Layer 2 of a small transformer language model trained on English Wikipedia (11 layers, counted from 0, width 128). Numbers have three digits each and are written without spaces.
In attention head 1, each number of a token's query is one row of weights dot the token's vector x. The head spreads its attention over the tokens so far by the softmax of query dot key.

Query weights of the head. A number n stands for (n - 500) times 0.0022.
q0: 503406500597584605784690439303336482528386574613472683482497452575529656471265456527540493510544436262435485584365454409400512573484604576544630519441524656488424431412427390632470523327385638728412545444515493396608591434440583484524481404680482298740650548534479603548541579275408466441268500680325506373461544543711556469359434450341565408503367485497439576478371513329523435602488
q1: 471327516452586409433648331414602558416422575672685625541612615401466682459225407567632621385567629308475693349221520497555610662574443548420611421513506542475568692587574490568594432425453650491390487395618469357487347500455402469529635439470335448483723487647593670476614513302594552450334687614366548519545439717615500355558460607421562409424362649258728503568520436470538658522553
q2: 508482487617349474422457538536532342542600528421526573583692582536394314578690465552444466492424531548523551439533479503599461393500354431435394548444466358510542432565426451402554407437616379538414459612417559613701475414404386720469508388413510467476470441354529257497402622579440637434660542389648454591685549559404487453579532530543519521436631544646308449456532451442611442369407
q3: 456460590572592587710568492519629543457464406445534572455438417460518460507631458543475487606398598539502356581508386548490524572515550489522600539403452396505414419584523399426466629432451531453517422534407436575466583591548444503403390492468540641414462578597445537300582555631536495581194544502502396535693426432515507519523532556527352406418528512847555455505458455568515477465476
q4: 491503592605468565497414297535628515506518481506544623593525506523372541353521511345536362592545494605411560551630444532426388482595479435390573587253471636421389408606525167464300655512514494486280428614462422485429421440500393378558506313439445638389466595363325388250427607471556714477395503260559419557667597619577451556442624403566518382409631572497637497571437558428631469507428
q5: 394611448428529541559607368497516546521329517470527373423399447439414479521550562471462403551411636365385626590531327532463428653371533354386761443424561535605321558444637312693378505492446451677409550497513537378478536530495503391540404407467482677418486640402401368446453567557715581510373470456459379368652453544598367488402641451470389500374543605479561494587519570492400529580576
q6: 510533389457336605360473524689587548508531406482418418485418468495441390549531661452536378479492543630611373513487477545487449454394552653592453495323598548527492536409373463430459454485610418409289563440523492487528527524362446495440521524474438432401479550436495603283505347549561441664618395308602438539446637583370535374574568426562449398544500635798531482503490489580522313421528
q7: 596512457520554591460633513404414567585402621468503409434430427399463394510582625495515447578487562375529610566466570478537642453237451452619505540404540542481383653627470477544433519492543550575434505561498394325410541572313344465534376346500554444256586613540510538414518609536408578608566520461490402550423560589625350461591515413576409627420545392394630449448492430520521542403447
q8: 559440599514421576430554584313426510590507434558424588581471594598611598591453378582443575518733536589498445505577620413344454568650435514410470475552625571553580476493518493605487528493420551547622483436596490571483645473615591479614532497450507531594497681426430479543530608403481551441543466681483543381445511505421467366421498524582498568568456540332371620380605694453636536484367
q9: 495600418578441481495592531443621465408653551371253549493560421432431500498318491587401559577557415507612518355478553347629477675464521395514514449516448583379518401585490445464495540488555447433483489455545456451474460495359579490475418507457466468488474572558477419573393476496331433369480486545590448451488548512481493609355498482514407431547569353626423422471540598516693684441505
q10: 608419399507493515572382634469556553471590355570673547469597409545420615614480542349567570586353500522483524392503529450520602466543515543550660569507548495512411492548458383460437326563558597486552467683462611476542470627574449402502534348465562639609533581566579423283422480589425564308440397520385514498552497379497469592401321545406515568381459540500594485525465379397485500618438
q11: 345269439505396450631548270320500521534524615539531483431536578508423510425442335492574641522452464479465607508383414467410645619603572412567664337476536469381485060536500412517332490497417537417652421582513456505597558527500508622418566473575403666397522482613536477495339575492492482455556579575409485503514526511549583611481524550434482432536483482483515422342500540642519478509455
q12: 509313364561556587535556454585462580451435488551398479507353319463570550375498390426435366475430515387629455621535469533405639511433625497566486455442467451574392350425519470361502407489392575551525430511509399407333470527563449451483439475530444528572468487560553459495457525474449476506419549466496437406632415406498504443608627586538351420467690515446496464528471502536554526625529
q13: 510533505450371606607437415635418507643505608593459503582546425481513441337480514467405533435633528515307565488555421519495471393460539391448423420654481588436614495417430461476557411524332510481547415609493563565630509510528541586631563567535561574376652439444543628495510428338541423562540478525589627521485611454532523564415605442546488567388386329657527399425554638628437624500621
q14: 483548402603431558439493492502559507580378310512476541602575412507480491421552421423480744409443440443331453483624335333503319459543473539587615539534407551521536448548458468394412546498349689577495388581519467328546502656600430528427451533505446426505457609432495439416493523435606524537407512572451555553368524515530575516558552572443532548670438576500564428541515495383457351521267
q15: 382578485520442423509507570446490480502507456386607476522425655593424527486543348515437608570551406680500604404518413377534636500443301238620564497557485423507429409562473480443676353542440453459543427553417603552565524470586535574488586593418447437513456398372411422667474621387569420428390442587408412512521568545593543461334553601434460349476466500569573390674370456535547692440359
q16: 469637581488390488416377500533538599350652517481319716565538495463475572529517441449447420579495486654450642476493635458611413505556502624595495360557449507520558677479548478505292495566523410386551475543421500597476495391567640573426493419578521440505520479500341459611587588495564446400437559500573447437472697374461475431552459477438581524485458373343386539562507395557522403521412
q17: 481616682601344458492377514374582491525533468482493505418507493570466430522370433502434446541436422472444505451527514466498419493611436524440543402512470565476367512383630590569545445491518389587661520535468556435570553479313544392457723623381486490404454516460507429449584524576482561491436488552433559344609424589717579440478526558378537514520505577438594540297443421470527628495626
q18: 603526438606400483331440641432708391599548515521662609605370493603404633557621441585447611455441516449558519445450471561547429585413598493554412500512399436543507584507441473419551602624546264569495542466512555545495489456495517427533430510559470465457567505481531345408373637477526424374502663534507535541467505661599468359470505456635447483323349618561527598577507414498545578455522
q19: 575434523553597411566507512516413546488411507491474460473370510612613329551472640562564426611369516434435446516534421626602498454432421483548481561558555479531581592454407517377490516495346486406483552512568603377589493490566530493532500476421584579486483461399620556459536478677366598594516381271491573513545518486406491451631559374613631486532606330699480588478433512570358478428448
q20: 584564444591456502505541385486494410510543449557567461556447443666446512400473551603606418470611366627496458438539566565453595520540536491603466420510597508475496498457608500473493471527600410575496528550432619412412565567486432517516554451471398390568317528607494382536452530463482531486600521513529444684441621461426480525602550534413551547450474476527512590498467325380455433507535
q21: 611441309309316534536456473575546498686548543617359525373431636458538545612405459415454411552498422556514500440620603597555519462341446643549466558423517571400448531543536573560536553493555543532451427379535649495387429505429514589458444530571626573481547519606535495508557512507459378555493611372299580491602474539485458535458397553548337393561394407508480510637505424473482353334483
q22: 611536352505500516392660467361479482563597437558584567479278410400597554445602618466612425530522526444442518625569434606495555427372583849354568524373544510465365576492398487604469635542616568530444418335513494497634477511541416378549282426508541408556765387474368694431524524492537376555381495414440344427433532540503439521525331391449537537483323464474550586579387514442528472514529
q23: 573463535636466554364403498390556614572545549449474443415590444589498509507429466500509463651522486555412671323522437518382584442473474538500584502329578570464465349468508593531505607584634392450438580554509495374519417483376547441463512510461260463355592637554438482512514440532498465469525559512530498527450282491400600349578557550557676624445488543503527596593383449620537540513472
q24: 416574454465379322471373592495480359362576373230548419502457505554396490466582488545544594479523467593480559393444589495450312467419472242651386538571455407435523522608527539550402394568481462507479423520579757535465505459580513639372349552411493412508337490472460558542451487563505632439562373474492505405540494623537556616445614554561353591527535547433481484326590508500425607366658
q25: 463388583523527417597403531617592541475332541438498600426613398583527500570463463536516437455566473451336542530531466577478570445488530477547491507482543635337570566509517561613736504532425363524596700456341452692495410481556454495603400562538496498535486527459473423433415573458511521570451581486381478544495503428464427753569334595437500463507544437393563465416456455622471488518495
q26: 508406621451553617346485408656408661513576500479396387643698395319473459470526478300576528392388531482545556616598601400258358678500447716548438419482518544391467467518559407591442527422552529563402536597538588510331610349625365439487411557532505588547605629568508463530457503533518557555543508316388439545481375416581613538554548485563396453486429457558532420462420674495620588503534
q27: 453443460516511472553467562489453583475414604431528443514493440455559486518453478489418689445438457573605466638420287413517560454623455378433609479528525523535605525484562571416416562419524363547609559395525351482465416467639525390489493574321536532512457471430379497469438526594611454431386509614400561544608459603478386588546606348465574332298512527649502581519498359575580590474575
q28: 567580468529435458525548503500480507478415541401624429498532438604589539474424545586445479461272444467519469550598488422479603596616543565459393485520456451615434473515513556573447446378448495610442498387430364403584502508498562594597214654418597448482443548443498626541370385395377448452425395370537604441437549392405421514500462318575527510381662543384699307441556513460469450612648
q29: 492552491621442456539461550566538517517498551471462581494353474597694570423347399438468493557545454444482560504454599440396469502364621685491587477330483567570454625536402541391543601434621527533418428530541406500593516409606551504475528480457467576521496484508558617544487404372578477540544502543599492482493523504546502599456481423429610344513496500631534634566425485583560614633509
q30: 437537528593565560764524688436557510441388594433639463371330420527505505512687593427492566518648458399483461437505485502432567631469518500428587603398505507601520431424430482372417474475379453440383558432537466393485571442454597513483513332487418645402503507465456546497554626502646522479334560584430388412442350397603373397384667550399375587376566396434552497422431572425521500399568
q31: 491428474559489384574520514491542456548488527452541451563517538536595550533580478452509473519535443455612594465502565568621573681486531338706631458512448516369359436434468580515465601373507537584359502523559410458482591319446359568527470466533527402442495385423443583442353476375511461487409607573465568480429323509522493279620462573339484470618432581551489640411502429509415583388384
q32: 528518534434552477494463561437423505347487639500536473538541561425486736522417449682726598380621449500498617366390554505428482500449450590587434438577485452488538720475561699475511446456529590530409643471540543485390309544505408446425697527368505538503654417539563514690582421419589405475535521568472508446192464549545522457559487505360518515587416522295403610604474497523478486540572
q33: 529496485510476417242412429537552504603631465415440571561500532589395435472496528506368414519534496673420484431604483580574510527569542476387481467577473607476633435558585504491478524662578469422673459439433502589477423549563523471547460590455466460511360520454422439517432515596543529452584437526595567403425484479375496530582544530511515523405553536429578370504564571575605450491544
q34: 465297623584449500483519371439477493532622404500577691478620410405550524381323631424543495503444424386425602417432557412646594473503436464546554503537517597465502543579559469536519623363426420481343410427415445403440467439383485424510409371538439532563575493487574589596518392471453562521556578428520488583627707603647548469451477450634438316452508490503531439490505569503521839440558
q35: 550538476472543547402540390411414570673474519531539577503375395464429543547532505467437395597380505329292596479636427508601384559635601572388641440484589503571367567469589428608428448583460531542381317558597591264633639397436393519579390430455487478508565535443344511481537612400684633505497450500495416420517543547654487318357556462424518593414448609468564529354418390516527415643492
q36: 577563475429341468520555541590522387571493660384537563500648577483356394552432595395480492580368488633569493450355535446487569444438616572706363602430593438521554458608457553454476502349514646438457628455624618586431488497478495641483645505584536398503742546498551497513528490514483391453597490429638638588576538525382447530533472543578453488326586319448477497528457602525510466287510
q37: 493526466502463548372523591418622592457414435673607535407388500444621661495580709458469528629512472425415597529378536451517533493283507802476635481407612564572397526408275585526513421452534433498425493500484485545486507444369317372553550414554493442522658500560523627535581502413431543530544608471510421562437482526517544436567408454567662545462545546376543403428461515534425568482466
q38: 575505457737622698566514560407573505604513557535448431329457567375642488481492371409530426427467512439587631424416545505576703510438569566610618659482478465509285361379497436385529483412493552488403385513471442418510600472458588368476409490438291400414430505394409562393461616476415497622456548528510517522450549520534428428435344457472595418601645554442434495474378397513550521486505
q39: 554585486558518686613600546498512551509387574493561512551414432475426456621557453431569532656488595467534505519583338502557484575512543572461599412484528388558347447616543457464392525533540495627471502429509418467498639534454375537353460415502420463467537640606477418571541560579563479376429613623502390435627402498517520503671445525500509315507336450656540493517481389611705592446391
q40: 506593461437619517519554566598483611547469637553497580579637468437474367492503723456469432457440406500452346593349558484547489470416528382712334410612566403474704670390578702503408394559572483452378516382505691453581463438360506600505497676546359400554289329592503515680388514562483391535495438566500587559488442570595618438462605444528349555518435359395550443529585646469436435399758
q41: 415424547486477493685400400562349549575540544456545510509568466424599436378457473421579505559372426648593566519439540697589584400485577431551367547597516360527567530570477637289470415439543519482428495498468619519516428385461448550491386483551518448488480475566635515510326527570451594403495486486547601410350629723346445566480476448512538591490545418432564418480462577543589659547536
q42: 481391595533498519423536493554521471454466546364458534603583504531564408520474404556581553384584458391597610373324416543476521417550431325435526449622405722430508394496403567581552494532494544419449475579444376504519544466519546573516500559656516444553500609546587541493496526583525593528601511461517494466585380500576459491454521516523447615471527502449544509618494576614347500340506
q43: 445437520301452381455443528524441414505500619485608615498474469464505454535325434609360307361540481427424512522485569340461515554595341518589353334567447456530580606615622518611495502532448569305480582525667576490443410384507572612560565500477572391655387370453597361554462538550534557540604532654532500533539562617572538624387490491612512581652453517393381490459528480522570469448440
q44: 518455424530593563569571573435604314334556569565485449453476542567351705548384285510561425505508535341473542525508434552577490515524420445505588380574498354385395278538459534422568488525529583551454485411614350533432556564570611369461515450594490564472668631670517486521635380549628452389520579523571606546497370569484549573461394600398505490527460510435672474579417406635625412514393
q45: 495444602416359547388552618464529619433430454430472533574522492467590566346468498482563426457476464482382349513459466566356464626460537969495513390622615554416377456574441550506519557560597521448487467495442475588500354487543510478354435554329346620282519389297462556535633348537536521604566557532451343510506585534425518439470563425626484580393552576471400633546709508557571557563364
q46: 449481402462479539517425580579422423466597399541476680441578543514569528530483393655579415583396641566552493573404519588642469603535428436505625488532416461364625409399521485553599419451470362558557500485464654488403365495541478603514495706485495405529409438476500450606607405537420573377688442607452531570510590483477514514460498451512556686582518488508287460449577570483753551401544
q47: 626500544352528458591358530480500577487469578421542465649535411424365435682415603480491404392507603498538453329664500361458454491466523568529466422502489581502535526498545457420500475571508482528662487522524556641443572466467502493423493532543580603531518517511456390638495607506548549392574487471414491439462553509608530576610691491433458432552295491439469421442520418313470484444502
q48: 502614484500617498505368514457418452449635500472461650355458466579468654569491380539523564478472599472444426505597474445393477521541600578462562575651479562427651381505612498469351593361314516583531366453477485310435551552454500559466575428538568353655510543465482510640438416413560519498445421614454505456443574446510552456404422511549549512631551493353432564456412471407480610658551
q49: 480617478538488762319484515488475473624485505524541580586500500564374445474552407505475469508530553421448370436383556567462425541698485450648593483576488432421522306456568617339416412585533285575458610559500446417539460597459703361355584548503621583483538452522490346360442538458498410423438510412493450390539465409556425557515507472579417437531541433668399512523450460623415436640493
q50: 576612537412575578557502552516459480389564655425477515460419486404457596524486550529458563697516333521449529643390534599462419541434619307537528438530392520483441551642370404442612426441531518564514458488444522630505400353534457580489535394437571611625581435434493502500509542590591559384509525446386540511425495576573599617576567535606422636539433442657425404488321512436562579553514
q51: 564535588533460492515470426601626531597585548375548456492601601730527533471414463482466302644545429640490493528503626550572533358473581504476553474636508531500485349523459437433544563546426480347513518565533516584354490620694405549413609479640587519458471520701404475535545402564564515404485400589492545323437360621481475623444445522453503446726508493514207406487586413407565403565443
q52: 601530509498552449612469490424465498440413502477507542500537546466401473598495415615509544493455396526604495644466495456415310322435505480574322538434369456611535540444548557259373556458417507673436527601479643624509551524541472532373507585493475456595495450467452328573493531426451413261532303469470402482450584472534498552648490480394456498502453539495537445683495498540478520395441
q53: 587354480476541406540560377427341586439383443670480450432495541473484640668314554385615524392513500425407572527373532583453566397623530406490538512440403525434456619637689429519611500554536502481379476538517597441594450480575418505235473659424488665495595493520542599443538495364549602519466498464409548370529579418426610481497515436598520416416623466398479500469439357560565427625505
q54: 389435435550526629556487456359496577599447595533595535335443374414535677494536413371513535500391590534462543542440409470382524467408590484523707558469454419458415317425574459548543572467540555528387582569381598549449530523548520402534388429518431528453619515393349560428545541523504533485426540450502448428556502578523438574516475547393394518477451664502561554488590498533495418524629
q55: 617510580487567635488477503344489447445563519371508455528508456546489564535556550432529522459567643355462531532392508578539403482577586623419500665405580571588414390584429500564345510563444634538575554580472330355614495565459408302634503429568477614527560477450292620434486500515361672593528582435387593364564535553650587397618495464489754382436419546772654422431524413558581514349521
q56: 531452440503591523408658346405510554430383522308510564485556597518563485502376435485408401449322567431518609508462544382541485608527612640610575552516684513448369542629506263577589542464353474618466546547457448414497624535370357475508526519497475478410640513620503627418372605538241696507487578383396553480558511589592420471454426508524482557508607457471338500481399548552629398609652
q57: 477415528535343431515493463513438594612400511378526399427618405485576495571375507591469541577497576383525238466669403450530663383636579418326505508384528446597411453477528542435651500533490492512500503565530579495513473492548541609525505662458530533544535352343649581618453429485559510652729569421423558559465396332495502503508369428495503452503254390528500434414524379608411313537456
q58: 389433421681569434520405513396503455610523605533359484453362453594580505647513490537406479379430403423459527444466341550590587460429637566415557429401550380586363538423310536514605706634611487437590611553515633555472505613448525575340365537534547543485469463449510560461469383471395548524621518593578404495610586360432619612474533592503475425572638412469333459489508443569503612550665
q59: 380556330542514409516592453519651602410452622552519454505602478388626507634410377481416641567490580481535523438565512575488465606498590563458461560567566514586505429458405488505436482400548562468430432587572548350519464490612476513463502557483530744543488451407319497520554505379325481454549455498391556525432550406325452511312602589483469500674568447373617627371507431582375550479481
q60: 528475493543563484332591603464484578532456565599562446640305621619590511412406685371519390632575482591553699451440647432476418452364585480685507498493622431524464507406478585500478491560485523524641516493516670482541478589563491349482456431559329588561584435535586455401476417376422438540527535524569558529522470428462553590443484471460597427507558522434411408526448419514490449490530
q61: 474402517425539488397527613607469427564671311507618497479454564442558519573556457608536623386536533423599629601386479486562564432670434465527641426607512476550484469620492619492381550498518438425539649603386304495550534531502669513470538502510484515517419421464535394470634661402517514586514569410379393586460430555502548532525577692450450580540525377471437410441466620665438553510476
q62: 531431545426509479508489512541580484519451520647526458557538510498567459484464339394545428519541486486523595491388425567588644488505431445375534632460587554258410355607633502474460418411498636480486457505576465467448478552495556606536406313493336619611735660512426617515409490500530430460624378466509466487438410590566335534541321489450507491515616486542566498449500425493446465544399
q63: 465479520496540434485559568571415407385520434450598423585495428543567462423520621610630465577545474527403398452534480558525502550532509433522415513441556411564487467569469462565638450509327531634573513500406475452688596531635526442451555489442538463469486513581539550541372594542493517592470594556498453464558299632335494366584449422584439483607491424459488496571596682381452482394414

Each question shows a short text with each token's key, already scaled and adjusted for position as the last token sees it. A number n stands for (n - 500) times 0.0028.

Then comes the last token's vector x. A number n stands for (n - 500) times 0.0043.

0 "os": 377509454377487422440447584551491570456533548624477536513639587520565344257480631465526600632545504426536583596510385459557564636566508408548451405494608595460572879648543422575462541418481495
1 "oph": 473581473407453452433427561545504541433518489587523547511668620551531360280497591435506621647578431521526538586465427456527571576585500391556460452475579568479523847645502483574467531438465508
2 "ical": 555565472340464439421460614569489534407485533646542569546635639494549335208469614453573629607560419519465414550438403473566601520590504414593479445546574580517565882673497473560422537433464550
3 " System": 628586461301479412429431615560514594427508562642493576575613596522553325232441607468565597575603467522457394585427435408609566566589518382580434461503559581480596842626600468536459533404487525
4 "s": 592600522395456404469459596560472614439524623661523571532606617516561305182448617440574613585547609580479332517441359430592561599640520383563454479551569605479579904646555405582462515438495503
5 " of": 483518563494476415460440552587458607430497558647575556558600586495554293208490584474527655563545606558442288450415374413624587600632492347601473452493581589520567886685565453585449511414496502
6 " India": 399413582514365474479487590569529593403525628634530597518611594521583314219457599407555577559607588588448293500392400394638584638625511383579447489482546620437549894642531451542482503369536523
7 " that": 381428578534487454465461533598430614442525569725543586561589582537553363258490563463546558579566441554521374474372408348664553592657489362587498510519580604501560853696546379545430508407542510
x: 570538620497386635535513452534480581447475561523324712550502529539612392457604494553547733553594387466544545420441362502490448367621336202541628445661329481458607465502525569325514444453631492393467454606516528595589641419564485601449360460525497385579341559454554527291463712495607512429576448521485393587488486536515523666626515523559557594689404556398418429445508543676459430512474
Which token does the last token look at most? 7 " that"

0 " for": 383440445368522323354406602573477613450502572657535529629575573521554322196456583464546593587610532432493582529582454489586512645608535357596485475502563572460559888697531475576484436433494492
1 " being": 396534449309437344366377606604490645457517604655569583562564605502584322186471630436476567571648399382505530548510418477546525586636486347600466494502559576441540871687523364540470532452500552
2 " the": 510531437351470332375384636617465618403494597658563581567594620510533256209454590427511592577577397455446483474429412462626545604633458379608490470532570600486578895705548413541451515413520527
3 " one": 665590521394467350399431651625414602424481619689547552558548580567603326235453560420567608576616457508413431504398395356655501597683479376583509489499561593501552909699530394575421546388503512
4 " and": 641595511390427387428404583607469624435499627690518563599552631521605279209487540438563568545594567570398372476370381411593555600602462378581456469493529522478533887660541421580465534448549534
5 " only": 448477518477441423450433555579473601443531623664543546609589635520542329197502541461524613627600623574520420477425382445608550600619480363570477499495568565494540901645467373586481521388496526
6 " time": 378412516530435476496471537526448519446509600683529541641586609508563337185443566457522572610564537577483392526348350419593530608636508415587456459522572520490540902648505415573473517441503496
7 " that": 386427528526492462456435530570413627451549570692541586577582611528530384242468558455523571588570429546532409475368405362641537598649498386605502532514574602509560862690541381541454508399522499
x: 538468593483414634559499403485508612420503485516384747543577535548653392415588471536563717495578415476496505453419406543519472427622372163502606443656320441448621409474508535280523462434604491431453491532525511610540612377564565565464392501570424392529356570468585581323462658465600466322643520483493394614395428542466485626635453522562533618621458551375391487412533573625517490488514
Which token does the last token look at most? 2 " the"

0 " was": 394452480393458369354395595584488647462547615695536542572556596489518280242445633440463565603624540423552603536559471530561535613572498363605475472525584571483527909673538423513492503495474565
1 " an": 447512426375486363344411641603487647440503642657541548607567565520524306243444616428491590576591414456471509464472444453621530608633468378581478474525588558484540893663537422574445537432510532
2 " author": 516611482355412381395402634536493546435476599618522556560578558549615322275432591440544605571554400437483480617428450460607566567647487402615504496529554556539586855661491482535453505447486535
3 "ity": 623622524374474432425454644530499558423507618661530536571610579489615330202436574429501613552551504517495421557393427418572530555614505416573411471535559611497577840650498426537463533447526524
4 " on": 587579496403496372441449577589503561428482585634576528607558581499556330242431578476502550543556544563466362486415400433619548633606517382580503487537554610505546838676544433523442499435487481
5 " g": 472483586486350425453425587545533556468552595668532568590604628528589288236461577434548599603566621520454399498365387435652564620601495349583494472515533551473570866656509414567474521442509551
6 "olf": 415424513529423481478429603512479573437502617625515527557626616480563366275455611409570532554528545512464369537393390404586577581616509427499536426537538588516561814624539452585498521420484529
7 " and": 389409596618481483495460550582478616447524577705521552610546618496607310194514567455536569578595453526509365441376362377616597566625471399595471455545547547486534884660512427555464525451557537
x: 521523536466394474488450470556646555585444700525522688532551544502525590498450465548584746514711550477598530453414482440494436452474564117555660513650306428560737553513515500408536499383485442415592398633614493520547442460375498453577513539547498413522385581501551407560468630494492600563591551563447479515383361412459571754312563444513557493584631435539463560429498550611538397440461
Which token does the last token look at most? 1 " an"

0 " and": 375439437381482348361425642599499660438489593691517573609583632522575262181490555458554564581600556428552606554530466487575541607585498363604432426506557557466547910682527429558459477448515544
1 " after": 429525479401475374384402580584475649416522572652541549612593602510517316215478613468510560628590445426533554538563436475582571636638517329627470455510560525448557960678522429553453446422500505
2 " a": 528524455386456336379426627609487625443516591660554543557557606516540299238452616456525588570563386470423460485454408484641534614621489390578499454491566559484540874670509412554440493433508510
3 " c": 603514495385351397426415594600544571439527602652555536571589617545566290181457560423544576571557450504399460559399415426599543582612479388557492453493548544453573826623474434559460511418485525
4 "art": 568472487441433405434407566526500560457468557659479480565549640509550329260463586407558563541584588556483434550402493450536551540582506379517535482530585571520566824646532489601453513406486523
5 "oon": 488430522487389457503453606533500557451516592598523544532600642527560340184451579427496582566591611578487355518451392452603581603605512410584478435535572599514567859673501434548499552395522509
6 "ish": 423435532586458464508466552506450553476520597586565541502588607515549328246477617423568609565557548548453366495400413490595597560606511418592464463542520600512546836631501466567463527419494564
7 "ly": 415419574609522435520474541559470587456506544655508544537578626500551347266479563443539584592571426504467432406385381432610590569629462353573448460559543539487548869676538446610488553450509556
x: 453474417435422525495543508642539567486419597515531483495572630492549473540322376485617604478643481424539546507300411452480475517500376107604471470591548524407744514374628547327508540526387470409707509606508419750538458605484401489576537597402418479407381574577614436522520466468468476454510508477384592399470444554494524563491515559469530371528407564399481525410616515506508444463509
Which token does the last token look at most? 2 " a"

0 " Wolf": 378485476407605359366395651576476664409489587648457546561610614514581324240473641441535574575633586419578646649585441433614570685638553363593475433512551537486615931643594461549517491408559538
1 "ie": 373561455370514369413421637553446624417532554619508548533600617515579339200501611449547621584584396435503549606511404411577551665627508370559504401538552586502559937681566411568478535434549512
2 " ch": 510558442424426345406418627543488629426488608648524568594608639491578292166493556427518591551560362557433506619398410391629515562622498386566475466546565532501606867660537431602429546439474554
3 "ase": 640573486382452403443450589526491625436496577658493589601583599513570387210497575460540555546584473563482466596436397379560574555636517373563469446511582574471595883673561427605479532446530526
4 " after": 589554480391459342426411541578450610419535577644540546601565596509514337234463611464502558586581538547466427497462378394587565641654501360610496481495552522466556921666538415550470453413514487
5 " him": 469471511458471393441479590598490609449533581632549534561596636541582312215444590440520586574577626611465341487412371381603535626673505330624455523516576588471510913680510381542419505370542523
6 ",": 388408542470441411456403567537445580452515568649514570555562582494541342199473565443585604600560584590542381415377327403617601602638530378620456499516558552465554897671558397583475505437541488
7 " and": 405395537544473477468460567565485642466531603681516566619574619491575283214507554452524556563600465552497380475374362409596573607630488385608461479529563566478531898655524400559455473452525528
x: 521493527522383482489438434497596569553433587518570706570546465505541552465466461449606703538672558589586614449439398493484521502485545077548652500641401368543626494506585431368481453355501505405464468604609501474525459501404471521555499485518441370462395637464651457450481666555576572446651486495498469523271415473562519674293541449445496444599629438502471477428452478637534417459447
Which token does the last token look at most, and with what share of its attention? 0 " Wolf", with about 20%

0 "s.": 405466419403536403376417662614490646407536587701527598535623625522559312176497573470518671592609532418497621572510484461582582588623512335594440435523566609517628953727528443559433520432508483
1 " Television": 424556462380519363369403650590526641394486639683522589560578645497587317177442582479561611622563419439499567622496447492630602576639549344565483459539585614480601934681532449512468518412505511
2 " \"": 511560491405407348395391606578474583456481581658497530583585591510551302208475570446526615589540351481449527611452428442588569611610545347589481481492595532467579896651505388566441528435511560
3 "lo": 590578461408436347415431576576486590466520581637511555554610642514568282246505544476570591589618442565415485574448412412577608585582493378573464447548568551487592884636500406609462497414502548
4 "an": 570498522450422483475461591531491572472541554551519514500625611532529336269456617456524593576589572578484362487459389493565610547564467400576445454543551608502570844668536453557473563425535524
5 "ed": 478458523548437446503468591522489551461527542596534522555610653488544331231492618498539588566564582587467311513456358443599567563601485381603474428513567580500567883694545412583432563438490524
6 " out": 404412493561441464511449549471436507441504547601547518556598612509538347234477573513575575586575488494490442481372387439560536524642502340579491504516555533464570857646464384551465515461479515
7 "\"": 433406488534424471529522605504476553469465614650540556612622615464559360237503524448543591588617419474518380486418361375633580632574511313616457508509576568497609895659525415586458495436513518
x: 418489478423338515532431562646600551491445414529494722530757545541464542497353401486532624648507380453463432444374406455452419564734436133426530397566581458473637397384435694539524525517427393404417504519451469425531380570600562449556666553414478396525373639485597414560428525438508571400688384339503453538474581488489442557408451464432475433545584545371532554507541597526533578485469
Which token does the last token look at most, and with what share of its attention? 1 " Television", with about 30%

0 "if": 411574466428495450460445558574504605457533546651527546510624595497508322263487589496552578630580476461488530613487444516548579573535481412563465406475567545490602891669481469553483499446474569
1 "ically": 451507462415401397423432541581462582436492570659523559513556593444498361307429570453551556620560420426512493512518465542550563546557494379577465486500543538501552829632483453554474522465465561
2 " critic": 548597484390452398388412634521474547427474558674553604544598548524618321273461590443515578582555408477490505621402455485573592518609486341614487501525549582513586877664496478563458523436485577
3 "ized": 595616561434449420426435614474484580428507579636555602590602614458565384248466552482549562545562495490453399576424448465582532523580460431590473491564525563523604842643491395586407554458470512
4 " p": 579469553436341405451455583549527522479509597651538576548617602514530334243487571497525586576581566514454476534379404449611549571580477359564492490537548500461596806661515423547462529446486517
5 "and": 476434572488361433451434523536492544470493592625492555594656618523573342319493541464552545570587620542468421541357450429556569550562483393513452486482579521447555863648510457578450488441474566
6 "e": 386427555563442494539509566555446583474514554565543528527609604517570337250514585443556568547545531486506399470429421426602569593585461417580499421504591561486576856664525448573450513453502566
7 "ism,": 385373536573458458478425564512457558434509588654553608540573595484520361203463590424550621593593473513523371408371356395618637592620486378606449480515564558490559889666526404563452508449515500
x: 352466548514526484500475492544640518519452570499575636497635421501506458557382493433545608477589363535537575410303403400495507542502412127483592369556437383536617366554543664489527414365518392580534566643630404441447505544531543522481433412612473453565350714560572539678498583459516542370534390535579489541370403532556488695526635529530648577439644542409445463440536436552632436444516
Which token does the last token look at most? 1 "ically"

0 "ile": 416473503423501420440494606553488595450497591626489537512585598475519357282464584447508560591562526433524555574521493556547600568513504453538493414570565591533570814595509501521511513451476549
1 " d": 437538428391439408394421635581522588476509632654576580588622592533582277189466553479546589578572402471454534617427451434597541521596464362550468471555544570488578851639531412576438568456483549
2 "iab": 511551443412453417439405516526508569412499545629510553554637632524515329294502598448552542633597417562504514617485449498562627562595499375573481407513594512477573864654526426542464479433504565
3 "et": 627578501389445431511467592564569556467469567587510541558613638510560317237481621448558571580600506578462364534459384458581586574597519393568492428535592609465539872649549412540483507426465533
4 "es": 569565519425437452501448580582489598474478580581527550481623605501540315232465637420581584574565587601453325478447371432559567599620490431582471461515566592477574871651547398573490509459495516
5 "\"": 479493499433441466479467622539524593467441637665541562570622599460541368276499552461544569549607558591495388525472409440605575647551507341613457477522552594532622850646519430558462496448501502
6 "),": 433431533451440431462441601534478619420480639667541573549592592464538342230500554471540593554613565578539367470425329419623637649597512346635469505538552576511590898699530420543431480448542487
7 " which": 396439564504449426447435570584428621448534595706514559596586581496535331263488549487511572610585455576515383499361408360679577625639519371600497490529594586486559894679548376527450513401540501
x: 463564572531430522531411461526478644506476524574400653490549493504601460448612434504490680566559442543502566541551304494448438382590351126539584451625364450379584450602508581201480440452515437453342492602562475485564721337508457553495367477572455393462474617499597409415446606478542493460607435444422432477396610627548484672621517516486505485611589566451428487420507490705450442523469
Which token does the last token look at most? 6 "),"